Layer 9 of a small transformer language model trained on English Wikipedia (12 layers, counted from 0, width 64).
A neuron's activation on a vector x is GELU(weights . x), where the dot is the dot product.

Input weights of the MLP neurons that the questions are about. A number n stands for n times 0.0013.
n30: 41 -224 21 147 -6 -81 -194 21 -140 73 -118 257 132 2 -119 81 -76 -136 -65 -47 -86 -182 93 65 -140 -217 284 -22 88 185 -98 30 22 51 2 227 -256 -19 89 -3 33 -203 -80 -60 23 139 87 47 19 17 -56 -261 146 -167 93 48 -55 84 21 70 154 26 -307 -68
n48: 127 201 64 -31 73 -114 19 -116 32 56 -28 35 -130 37 -1 232 -176 -226 -99 -102 -198 111 -90 -27 30 -37 108 -249 465 46 65 -5 -20 197 -336 181 -220 -6 49 -125 -53 -146 -106 216 80 -244 10 82 -63 -98 -120 165 -202 -20 -189 243 15 -29 15 38 163 9 -120 260
n54: -160 65 72 89 -119 45 -65 104 -345 161 52 -119 -217 73 -100 -38 -174 -22 -15 19 -203 -212 -88 -109 -76 -160 94 53 58 -34 148 23 -227 148 48 -30 91 -238 -261 389 140 -344 163 109 -274 -78 119 -183 243 18 131 -122 -328 12 -9 -42 -40 20 -6 -6 14 118 61 157
n56: -19 -160 63 103 145 116 -67 59 -109 39 131 -51 -52 82 -46 117 -84 35 164 130 165 61 29 -191 214 -195 -5 140 100 -51 -57 -61 0 174 -44 13 4 105 -51 208 -21 -24 145 -184 -181 -233 -134 -302 -188 -49 21 -257 171 -7 -19 -150 248 37 -80 134 -166 117 6 36
n61: -189 21 -45 2 -104 -3 -23 -165 8 78 -45 -42 -204 -65 -106 42 99 40 36 22 -14 -3 -5 121 -58 -98 49 34 51 -178 60 -146 -139 -20 220 168 -88 147 198 146 124 -125 91 -43 12 -127 -11 63 -190 -123 -105 132 -58 26 -79 7 7 -18 119 145 9 -5 300 120
n65: 42 -52 175 -31 185 -59 -112 198 147 17 222 -52 98 89 54 -190 153 -117 81 86 -73 -115 167 56 226 19 -76 -126 280 -125 15 -13 -284 -127 -19 -163 -265 -61 94 93 43 9 -144 -95 -11 40 104 -36 -166 -15 4 -6 -154 -34 -13 93 -48 -31 74 -43 76 -49 180 118
n84: 64 156 6 -53 -116 -77 111 68 -44 -182 -111 101 -73 71 77 73 -132 67 -197 133 16 111 106 32 22 69 131 -127 60 -76 -189 221 190 -25 -286 -39 -84 -86 140 -95 98 -110 95 22 11 -214 -216 166 -39 -28 -88 291 274 195 -69 -85 -152 80 107 -83 -16 49 -56 105
n128: -452 -279 -34 103 134 175 156 80 160 232 124 -331 -125 -154 133 -176 -134 132 -98 -55 -97 144 -110 -53 21 -4 222 -208 21 -146 -175 36 -95 258 -15 91 23 99 -184 2 -211 -216 243 -218 -40 333 47 82 -146 198 49 -38 78 38 78 226 -119 359 -141 -39 -112 -27 -78 157
n151: -223 -45 179 125 22 84 -78 -13 2 -38 -31 79 47 79 38 80 249 62 72 9 -20 141 -28 -32 -102 3 11 -73 52 3 -128 4 175 57 241 75 17 46 -223 -37 90 -41 -167 -44 -122 36 -115 43 101 -195 193 -6 196 -26 -119 -196 8 123 8 28 -210 -173 -42 -177
n162: -70 55 9 105 -27 18 20 180 114 -33 76 -52 -76 -72 -93 304 -125 91 -93 56 19 96 -109 -104 29 -139 82 74 -132 218 -118 -14 -105 -73 59 -63 39 -24 -279 211 125 -82 65 84 -16 -310 113 30 35 -20 -85 15 -115 -19 -118 -166 -41 -116 -52 68 98 3 182 155
n182: 14 22 30 30 -152 -113 -59 133 -82 179 -13 115 251 -202 -55 96 146 15 -122 -71 114 172 -113 -232 129 -169 -100 -108 -112 -117 183 27 -18 18 -68 92 85 -52 -53 -61 189 -80 -32 -95 65 -175 4 36 118 208 -169 -326 -78 43 72 51 102 -144 -88 31 -61 56 230 259
n183: 27 -24 137 6 -76 -8 162 -187 -267 15 -227 -19 115 -138 -175 61 -68 165 -129 5 -31 -199 48 -96 20 31 4 -77 68 218 -315 79 -107 128 -7 -121 -48 -155 -86 117 47 124 16 -35 -203 47 -52 -83 184 -102 -68 144 57 4 133 -288 62 53 70 -135 -126 -129 158 187
n190: 11 51 -33 -6 12 16 -32 -3 -337 -8 97 0 -234 -19 -84 167 221 -111 -50 39 -2 -25 76 50 -27 20 0 -40 -70 61 20 206 -105 130 -95 36 -54 59 108 -102 -117 170 -3 -6 -83 -63 107 -210 197 -51 333 -83 144 -59 -193 122 -190 208 -35 30 -284 -194 127 7
n193: -28 -86 109 -12 -52 -11 -266 135 -72 184 -31 96 373 8 3 -66 98 72 172 -82 -18 96 83 -87 41 49 -31 -161 -13 12 -24 -106 85 50 -155 -144 -26 -24 -81 135 -26 -52 -218 -191 -29 -79 -42 81 184 50 160 74 -142 91 -100 -9 233 129 -266 125 22 212 25 229
n197: -5 -55 23 34 107 194 -12 224 -78 29 288 109 48 234 -60 85 89 -52 -97 115 -69 6 -133 -92 -16 -129 35 99 -85 -68 89 100 29 -125 134 -11 -209 -14 -116 53 132 -124 -199 89 56 88 58 93 -29 5 81 -52 -46 5 -27 74 -31 -188 -51 29 -109 -13 -24 91
n209: 100 -167 -25 59 11 91 66 -43 41 171 63 130 -89 56 92 -82 61 89 135 -52 55 36 -46 -53 100 -120 -23 8 -47 77 -124 -85 -82 -31 -45 -32 -37 -89 -137 120 -35 -49 35 88 -154 -150 -12 41 94 -63 46 -11 -124 74 -43 -234 29 97 124 48 33 91 -94 -37
n213: 24 264 -30 -51 -77 -66 85 -73 105 -64 -40 -253 -8 95 16 162 -239 70 -138 43 101 -69 -23 196 -281 96 60 66 74 -261 -91 109 67 -41 -128 -67 -24 -26 -171 75 205 46 224 -264 -23 24 69 -135 -204 202 -29 150 -148 259 0 105 -94 72 -223 92 17 -24 231 -18
n218: 63 78 137 76 -106 28 79 -45 -296 212 -391 116 -68 -58 2 151 52 -12 75 54 149 38 -50 246 -158 -208 -43 91 239 115 17 151 -127 -199 24 -48 -80 82 128 46 169 -89 94 146 98 -53 -124 -111 78 107 -140 54 34 209 -51 32 169 -62 -114 -15 -30 -116 -131 -321
n241: 225 180 143 124 -136 -12 -121 11 159 -80 -189 100 -59 176 126 -36 -93 101 196 200 223 -189 -136 113 -163 48 -71 -8 -57 54 -77 59 -141 245 -190 -8 56 -87 172 -238 242 -2 -128 82 -148 -238 153 154 259 228 22 -45 -268 -60 -251 66 112 -147 78 65 -138 237 -98 -298

Each question shows a token from some text and the vector x that enters the MLP there. A number n stands for n times 0.01.

"9": -73 -41 15 -179 -44 266 -122 -26 -23 -50 -36 -74 68 -73 8 -55 46 -190 131 -9 16 29 255 -127 -98 58 -218 73 -77 142 -83 -65 75 -14 -60 -6 -5 54 -65 84 14 -1 33 99 172 108 104 127 5 -48 -91 -33 -31 64 148 -137 8 -10 -24 -40 195 44 -18 -37
The most active neuron and its activation: n193, at about 1

" to": 210 -66 -19 9 25 245 -40 43 112 98 7 -166 -137 -20 -46 1 58 -172 122 -35 45 -24 174 -138 -56 15 -170 70 -123 -77 43 -99 30 -58 -12 107 47 92 -17 60 -27 -73 82 94 93 77 -25 30 35 -59 -31 -137 30 49 7 -41 -218 -79 76 -6 73 -122 78 29
The most active neuron and its activation: n61, at about 0.54

"ap": 114 2 9 14 -118 248 11 -99 -9 72 -22 -91 -126 -64 -89 63 48 -37 257 -117 -87 -100 74 -68 -128 -35 -185 158 42 -51 220 -29 313 -22 -11 32 120 84 -3 -70 10 28 106 -32 25 -62 -10 68 72 -61 -35 -55 225 25 -49 -26 -9 -159 -40 -31 -28 -125 -22 -78
The three highest activations, in order: n218, n151, n56

"e": 27 13 -80 -63 -31 189 -239 -57 87 -116 61 -247 -20 43 -71 -23 -6 -114 194 -187 45 96 99 -120 -39 66 -87 -134 118 53 48 -2 45 -76 -52 76 93 -39 -112 -12 -6 -29 0 56 48 149 -43 91 22 -59 -28 -7 10 63 351 3 64 -68 -3 -51 182 32 -104 22
The neuron with the highest activation: n193

"her": -36 30 64 -32 63 268 56 -9 -17 -14 45 -36 -110 31 -53 -27 66 -105 93 -35 -120 -80 155 -148 -56 20 -211 121 -39 13 105 -226 188 -23 -41 -17 -46 58 -64 40 -30 28 82 134 133 88 18 -36 93 -157 17 -94 51 138 150 -31 -115 -145 -31 -20 100 -34 -47 73
The neuron with the highest activation: n197

"ath": 18 103 2 14 -107 239 23 -157 87 -93 8 -15 -40 -189 -11 -41 16 -63 72 -4 34 23 244 -160 -102 106 -57 101 -20 -5 3 -30 217 -126 -108 -25 199 14 -34 -53 -22 -13 -21 61 16 -73 66 72 61 -66 -105 37 241 122 68 -92 -2 -56 70 -22 78 -142 -65 12
The most active neuron and its activation: n84, at about 2.1

"C": 52 -47 -21 -37 -91 112 14 -117 -36 -93 97 -141 68 -108 27 -52 69 -89 184 -86 27 86 246 -195 -97 53 -66 85 36 1 -40 -22 322 -30 -68 -60 219 18 48 -9 -42 87 77 73 55 34 61 27 -10 -124 -97 -13 95 134 12 -138 -30 -28 -23 -126 37 -108 -7 34
The three highest activations, in order: n84, n151, n183

" B": 122 -9 -13 12 11 180 -106 -161 166 -93 14 -141 -18 -99 18 85 22 -106 194 -81 71 29 208 -129 -100 76 -121 54 98 -66 28 -99 9 -49 112 -102 47 35 -160 9 -22 -48 194 143 78 24 -58 -50 -23 -60 -12 -118 37 90 45 -71 -36 -65 -31 -21 38 -131 51 131
The most active neuron and its activation: n56, at about 1

"'s": 110 151 -13 -101 44 129 -98 -82 134 -33 -10 -137 -75 -73 18 73 21 -179 93 -57 -7 -26 204 -162 19 17 -214 -53 3 53 46 -52 81 -54 -52 53 102 136 -48 78 -89 -61 28 75 39 105 36 11 64 -18 -29 -207 71 122 83 -46 -237 -6 107 -107 16 -70 98 39
The three highest activations, in order: n190, n65, n182